Layer 2 of a small transformer language model trained on English Wikipedia (11 layers, counted from 0, width 64).
A neuron adds its activation times its output weights to the MLP's output. To switch it off is to set its activation to zero at one token and run the rest of the model.

Output weights of the MLP neurons that the questions are about. A number n stands for n times 0.0036.
n2: -158 111 -38 -53 -42 -124 77 -2 -40 143 -3 -98 -120 153 133 -11 37 -30 120 86 -167 -167 24 112 28 -87 235 6 243 150 1 -39 14 54 -161 -190 43 118 -53 195 -58 72 -102 24 64 48 -164 -168 208 -115 152 61 154 -88 -146 -174 -98 55 129 -12 -50 -1 86 66
n23: 105 -75 -72 207 -223 -158 62 121 0 49 -16 146 -90 -233 57 -181 99 152 125 -63 -82 -271 -149 -238 -189 -122 -145 -81 71 -85 -158 45 -37 73 39 282 -116 166 -39 6 100 -74 -257 -33 -130 -26 28 57 -33 -119 479 -212 99 175 -167 68 387 -184 -69 94 -198 171 299 -96
n24: 216 127 59 14 213 66 -52 -61 -171 -74 -82 -144 84 79 -262 186 57 -4 64 235 150 -54 98 -125 196 222 -35 174 210 214 33 -118 118 57 -59 -157 74 106 -90 -4 -84 63 73 -21 -143 14 -170 -142 -111 -164 -42 172 -94 157 59 -230 -2 -101 141 -43 -137 82 -104 -133
n44: -132 67 115 -153 139 127 48 67 -158 153 79 51 -28 36 67 -31 -26 145 -5 309 171 22 79 -138 -9 -28 181 87 -113 -76 132 -9 56 -107 29 19 -34 -55 154 -56 -53 129 165 -216 117 -5 42 -44 -40 -101 94 -88 -252 171 51 -66 -25 -351 -97 -56 -62 -23 29 159
n104: 23 -57 -38 -98 -58 -199 41 99 -317 -20 -104 -60 188 112 83 -22 119 14 -90 95 -169 -190 -21 74 -210 -85 140 30 129 68 -94 -146 51 64 41 99 67 27 -162 -70 63 -45 45 -57 -137 -206 -154 -187 123 184 83 156 -51 -49 -279 -125 21 -321 106 84 -438 67 50 54
n118: 47 27 -141 41 -8 -21 -127 236 177 -128 114 -75 -4 -212 -18 5 -32 49 -20 -133 -62 -52 -49 -51 50 -126 -251 53 4 85 43 -29 -20 -16 -80 -223 128 -34 178 187 -44 30 48 79 69 -131 230 -132 45 -7 108 -166 -23 85 18 26 -64 139 -40 -115 138 -47 136 -2
n129: 96 69 -58 -74 -82 -80 -146 -47 -54 41 120 90 3 0 256 -144 -98 18 -142 6 -159 -241 -102 -69 106 104 104 109 17 162 -38 -86 36 -55 34 132 -23 47 -104 148 166 119 -143 99 -54 -21 82 -127 -112 -79 155 75 -113 144 97 -76 5 73 0 132 -100 -43 320 -119
n134: 128 231 -81 -164 19 -115 13 76 70 -187 -78 109 -170 -226 -256 -61 -103 -106 38 -41 52 -182 -24 20 119 -27 -56 104 9 88 -131 111 117 31 -162 7 -18 -312 136 -30 60 -75 132 -80 -11 -24 -104 78 -32 -140 56 -140 -41 -53 144 22 -31 97 82 106 74 57 -18 157
n136: 233 8 -189 83 294 137 23 -38 -136 50 108 144 -270 -204 4 -116 42 -232 49 -122 -246 -62 -110 -1 -52 -282 74 71 -237 -1 -84 -93 -329 138 95 -244 299 127 -315 208 -163 143 143 -73 157 76 242 44 -41 130 189 31 25 -27 20 123 -57 -53 -346 91 35 30 42 85
n158: -41 133 19 -44 -144 -94 219 -115 -138 49 -14 129 -7 -45 375 -186 164 143 222 -248 -282 -235 126 -79 -74 -214 -107 -108 107 -233 25 -161 -130 60 112 -389 5 -106 -113 -9 25 136 -210 -27 206 -59 62 -71 -296 -69 -130 146 301 10 203 -121 -17 -54 24 89 -44 -68 73 23
n176: -17 -126 16 121 131 50 173 -87 -106 -56 67 -180 -102 -41 -171 161 96 131 -59 71 225 -170 87 40 43 -24 -2 -15 -144 -35 -84 -58 -86 72 138 -10 -70 -105 -20 -182 -67 -133 -37 106 -81 154 107 165 -186 163 -100 17 3 22 108 20 -98 170 84 93 113 4 157 -105
n182: 69 -153 -58 90 -89 -19 -1 -233 26 68 74 133 -211 125 80 -161 -101 -119 -30 -257 -37 159 -7 30 -169 159 199 65 164 -71 -34 170 105 -29 48 142 103 36 -36 -202 97 -63 9 86 72 105 -3 -91 -98 20 133 -212 -73 96 -247 67 -48 -43 -4 166 -78 -240 3 -128
n210: -85 -26 159 -24 -7 9 57 81 32 94 113 -108 91 -76 -158 -96 183 -62 -6 -80 58 119 31 -61 -152 94 88 129 -34 29 104 87 -206 28 84 45 -39 193 -49 -1 -51 -117 -27 -63 -11 72 189 -131 15 -81 -2 111 36 243 71 132 -81 -88 -163 -101 -84 -52 79 29
n217: 99 48 -147 155 204 24 -156 -212 -50 11 -81 -6 198 -134 -60 -41 -70 -76 100 -9 -116 -22 61 211 145 100 89 55 28 283 -52 45 9 -292 180 -87 -10 -4 -222 -176 100 -29 161 -3 119 48 10 -45 1 -71 201 104 13 30 -125 78 -163 9 12 22 -105 -35 -271 -252
n225: -35 -419 -67 -39 143 134 -139 -233 -69 -16 -336 116 -126 210 9 365 -194 315 10 -238 -34 244 -2 -19 9 -169 44 -57 -109 -48 -26 15 -24 64 400 57 16 -64 31 -181 -243 142 85 192 -20 16 -9 -199 251 -90 38 13 173 -119 -177 354 20 -78 125 -170 -21 -252 -43 -58
n229: -119 -141 -179 114 75 115 65 -72 -96 125 -10 117 225 297 28 329 -13 -6 159 106 -54 -28 -140 407 -301 190 106 75 2 171 57 -40 162 106 -14 60 23 34 -24 -286 313 -243 -295 113 157 -40 -202 61 -248 -229 -32 -29 -245 -73 -121 -37 -172 40 108 -195 51 117 24 114

Each question names a token from some text and the token that comes next. It shows the activations a of the neurons there, in the order above. A number n stands for n times 0.0044.

Then comes g, the gradient of the next token's log-probability with respect to the MLP's output, scaled to length 1. A neuron's effect is roughly proportional to its activation times (output weights . g). A number n stands for n times 0.001.

"tric", then " species"
a: -9 0 -13 -2 -10 -1 -37 -35 0 -13 -28 -7 -1 -17 -6 -4
g: 215 -89 -38 182 -22 -80 -135 -41 -32 127 25 1 -47 -32 138 -6 -59 241 -21 153 -167 31 148 218 29 16 -100 119 -100 78 28 80 -43 115 15 -73 296 -145 -47 -17 -264 261 -6 12 -22 40 -18 -234 185 24 33 7 47 -181 114 -127 -160 -10 -267 -178 -99 -206 33 56
Which two neurons, each switched off alone, lower its probability most, in order? n134, n176

"gg", then "-"
a: -24 -6 -38 -14 -34 -2 -38 -39 -5 -1 -12 -11 -36 -38 -10 -30
g: -197 -204 250 -50 -40 246 42 76 -67 182 128 143 235 -29 -166 2 102 -367 -40 -39 53 -6 -27 47 -92 -9 169 109 159 -174 -5 -82 14 25 -66 -114 -12 -59 -4 150 131 -87 -76 100 -169 -39 -213 -20 -26 -109 -6 -158 7 222 -2 -1 -32 282 -25 33 -65 -22 -122 111
Which neuron, switched off, lowers the next token's probability most? n217

" |", then " $"
a: -38 -1 -33 -1 -31 -39 -8 -11 -2 -12 -10 -13 0 -27 -10 -33
g: 105 -226 -224 148 32 -50 22 15 97 15 184 -274 -184 161 36 88 -72 -39 3 35 62 -123 149 -51 291 -159 -92 147 -13 -66 26 -176 -191 69 99 -67 -165 -10 101 -42 -93 32 76 -30 81 137 -79 92 -34 -101 -155 108 -76 146 95 13 -154 -128 121 -91 134 331 50 -135
Which neuron, switched off, lowers the next token's probability most? n104

" he", then " mi"
a: -8 74 173 -3 -12 -8 -33 -39 -3 -9 -5 -23 26 15 0 -2
g: -140 46 -130 125 -254 97 -83 -40 -25 75 45 207 -55 137 41 -6 -50 389 117 -60 65 197 93 -36 141 -53 -210 -31 -155 -85 106 259 -75 -198 85 19 36 47 99 129 -122 32 124 66 52 -10 -364 -75 24 63 -17 -31 -68 -235 -86 89 -114 -80 39 3 10 -7 -161 -1
Which neuron, switched off, raises the next token's probability most? n24

" ", then "1"
a: 327 -1 -32 -6 -1 122 7 -33 -25 -23 -18 -32 -9 -10 -31 -34
g: 113 91 108 -112 -88 -175 19 62 93 -87 -132 -98 185 -76 115 229 -27 -69 263 180 -34 -175 -96 -138 -3 -70 116 113 12 -145 238 -15 -223 -31 241 -183 172 -204 -55 46 115 -75 -66 66 3 -3 -8 99 150 -153 -181 78 106 33 -136 54 30 131 -182 91 -167 55 -131 -68
Which neuron, switched off, lowers the next token's probability most? n2

"==", then "Description"
a: -27 31 17 0 -34 334 -34 -33 -2 -10 -38 -1 52 -29 -36 -29
g: 225 141 120 -26 -16 34 -12 180 -53 105 -185 28 -269 -5 39 -48 -72 10 -91 141 -217 35 130 29 -189 154 -1 28 41 -215 -57 22 159 35 -10 77 -5 55 41 209 61 72 257 -103 -191 -92 -112 -72 236 -149 104 125 -137 -308 -26 104 -22 2 -103 -184 -145 117 -51 55
Which neuron, switched off, raises the next token's probability most? n118

";", then " Mer"
a: -35 -9 -34 0 -38 -6 48 -23 -1 -39 -38 -34 0 -32 -32 29
g: -20 63 185 -64 24 -219 19 225 1 -108 -97 76 217 -226 -49 -25 37 12 52 -37 57 -135 130 13 -115 143 129 43 -1 62 -130 254 126 188 -394 141 -51 43 68 -119 194 5 -105 55 -125 38 -51 -108 -183 -43 -35 146 5 -294 -60 63 -25 70 -70 107 -27 -177 -1 102
Which neuron, switched off, lowers the next token's probability most? n225

" be", then "ar"
a: -12 -7 -38 -12 -10 -31 -33 -1 -16 -32 -1 222 77 -6 0 -6
g: 186 166 7 157 -107 96 -8 -123 2 -75 -206 -183 -261 58 -44 139 127 49 -141 -55 163 205 40 -93 -153 -38 222 -340 -28 139 -163 -5 -53 52 -94 138 10 -82 -107 -88 134 -261 143 -44 89 -108 -60 -47 36 94 32 84 -92 194 36 -69 68 25 68 -9 191 81 67 -159
Which neuron, switched off, lowers the next token's probability most? n182

"'", then "s"
a: -6 -24 -27 0 -27 -28 -34 -19 -10 0 -31 -12 -26 -38 0 0
g: 22 -82 -88 4 -55 -46 -11 127 52 -44 -209 -15 91 20 117 -20 14 294 -31 -100 -39 114 213 121 -133 42 94 156 -126 -96 183 127 -196 31 70 -149 79 -5 -53 73 -135 122 117 130 -77 72 -10 -192 105 113 -51 186 -150 60 -19 -249 -264 37 -31 -360 -36 85 142 -142
Which neuron, switched off, lowers the next token's probability most? n23

" while", then " "
a: -11 58 38 -2 -2 -27 -20 -37 -1 -36 -14 -22 -13 117 -1 -12
g: -232 101 51 -7 -56 -106 -221 -24 48 -27 106 -164 -40 93 -48 55 79 -50 125 -76 -7 -6 233 -48 75 119 54 2 -218 196 -10 35 -184 -107 77 -30 160 98 136 45 -90 -72 -115 45 80 -190 -147 114 87 154 251 62 -187 297 -244 5 -119 7 149 16 -203 -43 99 -177
Which neuron, switched off, lowers the next token's probability most? n217

"iz", then "ard"
a: -37 -4 -19 -13 -5 -7 -27 11 -36 -9 -8 0 -3 -27 -38 0
g: -343 301 51 -59 -282 152 113 6 -7 -96 -241 240 -20 -13 -17 122 141 -238 -146 4 195 29 147 -28 17 67 41 70 18 -67 1 208 81 18 84 46 46 10 118 -160 59 -238 -38 -119 -31 -45 -95 66 -29 1 81 132 -173 170 -147 65 -114 19 -32 -99 82 -7 26 -144
Which neuron, switched off, lowers the next token's probability most? n136

"4", then "."
a: -39 -19 -13 -18 -5 -15 -11 -38 -3 -2 -12 -22 -7 -12 -38 -11
g: 57 247 -116 94 131 -123 143 150 -107 26 105 -274 46 109 -11 8 2 -64 -172 -35 136 26 71 -197 201 115 -115 31 -143 87 -3 -81 -13 -208 -90 116 -139 -87 -91 -211 156 8 -34 28 -90 -144 81 53 5 168 -22 -131 -160 139 308 -77 -38 -3 234 1 -230 -26 118 36
Which neuron, switched off, lowers the next token's probability most? n225

"6", then " billion"
a: -3 -26 -26 0 -36 -3 -9 -1 -1 -3 -7 -3 -2 -11 -15 -3
g: -208 3 -167 28 -216 103 -198 48 189 27 40 168 26 63 54 -231 -20 42 82 -170 -185 -89 -108 -87 146 78 45 -18 69 -113 304 62 -62 -50 -35 -316 -40 266 41 14 30 -79 -116 -3 251 -39 -15 7 63 174 29 39 -74 -222 -145 14 -29 23 94 -9 62 239 37 85
Which neuron, switched off, lowers the next token's probability most? n24

"ed", then " for"
a: -9 -5 -3 -20 -28 -1 -6 -28 -4 249 -36 -18 -5 -21 -3 -1
g: -174 -87 78 33 81 -278 -30 -230 90 -91 81 122 -56 -6 193 22 -28 -12 -91 245 -181 40 -5 -4 -26 -42 64 -289 40 -59 -19 -142 31 58 -10 146 -102 154 171 8 8 -1 72 -119 302 25 74 34 -337 -232 -227 48 88 -75 71 55 64 123 -56 53 90 160 -15 99
Which neuron, switched off, lowers the next token's probability most? n158

" head", then " be"
a: -31 -19 -38 0 -6 -5 -16 -12 -9 -9 -28 -36 -35 -6 0 -5
g: 72 -16 227 -164 -9 19 0 -68 -181 -127 53 -154 -44 183 17 -68 -53 -149 129 -36 -170 124 158 -52 -6 -46 -183 47 52 186 205 197 -12 199 -36 -67 174 -36 214 -274 -164 212 -64 153 121 -93 -27 -106 149 -118 100 -109 -35 9 -42 18 109 -154 176 17 -182 -64 -51 -155
Which neuron, switched off, raises the next token's probability most? n24

" the", then " college"
a: -20 136 54 -10 -22 -18 -38 -23 -2 -26 -34 -36 -7 51 -4 -4
g: -75 -215 -149 5 -148 117 -72 0 -53 143 64 77 66 101 68 35 68 179 198 -28 22 -76 17 32 69 70 -29 53 -221 68 149 -161 -177 -355 166 24 74 -173 48 163 -116 -100 -24 241 223 70 -104 103 -205 61 -144 12 -104 12 -28 -28 -58 -161 312 63 -25 -105 10 -48
Which neuron, switched off, raises the next token's probability most? n23

";", then " Bo"
a: -37 -9 -35 0 -38 -6 55 -24 -1 -39 -38 -30 0 -31 -30 33
g: -17 225 63 -179 46 -150 -103 188 -4 -81 -110 148 263 26 -90 -84 -7 -3 110 1 -82 -173 -44 129 -195 114 34 134 14 7 -49 98 123 177 -255 174 84 -33 33 -96 123 -35 -104 128 -105 -92 -18 -8 -198 -56 58 133 54 -362 -51 101 -133 139 -55 163 13 -229 -23 121
Which neuron, switched off, lowers the next token's probability most? n229

"rick", then "ett"
a: -14 -9 -28 -37 -4 -39 -35 -35 0 -2 -2 -6 97 -37 -36 -23
g: -11 88 -32 -21 -98 49 56 -152 -137 64 12 2 -12 -83 -293 -153 4 -52 -130 80 103 -200 -32 -371 94 -143 54 -235 113 75 -100 231 83 181 43 292 8 -97 96 13 -33 8 -64 91 93 125 124 33 -170 -188 135 5 -208 -58 22 48 74 210 25 67 178 92 -32 33
Which neuron, switched off, lowers the next token's probability most? n225

" to", then " have"
a: -25 -7 65 -7 -38 -1 -17 -23 -38 -2 -19 -15 -12 40 -5 -12
g: 66 23 68 3 9 205 240 157 -320 79 -111 38 -114 -60 -63 99 55 70 -178 -85 -127 112 57 76 302 -111 -91 13 45 154 -129 97 45 111 9 -106 -83 35 101 -4 144 49 -141 -44 109 -305 -22 37 -73 -127 -23 96 -167 67 145 -51 178 145 -47 -106 -104 -149 -10 -288
Which neuron, switched off, lowers the next token's probability most? n24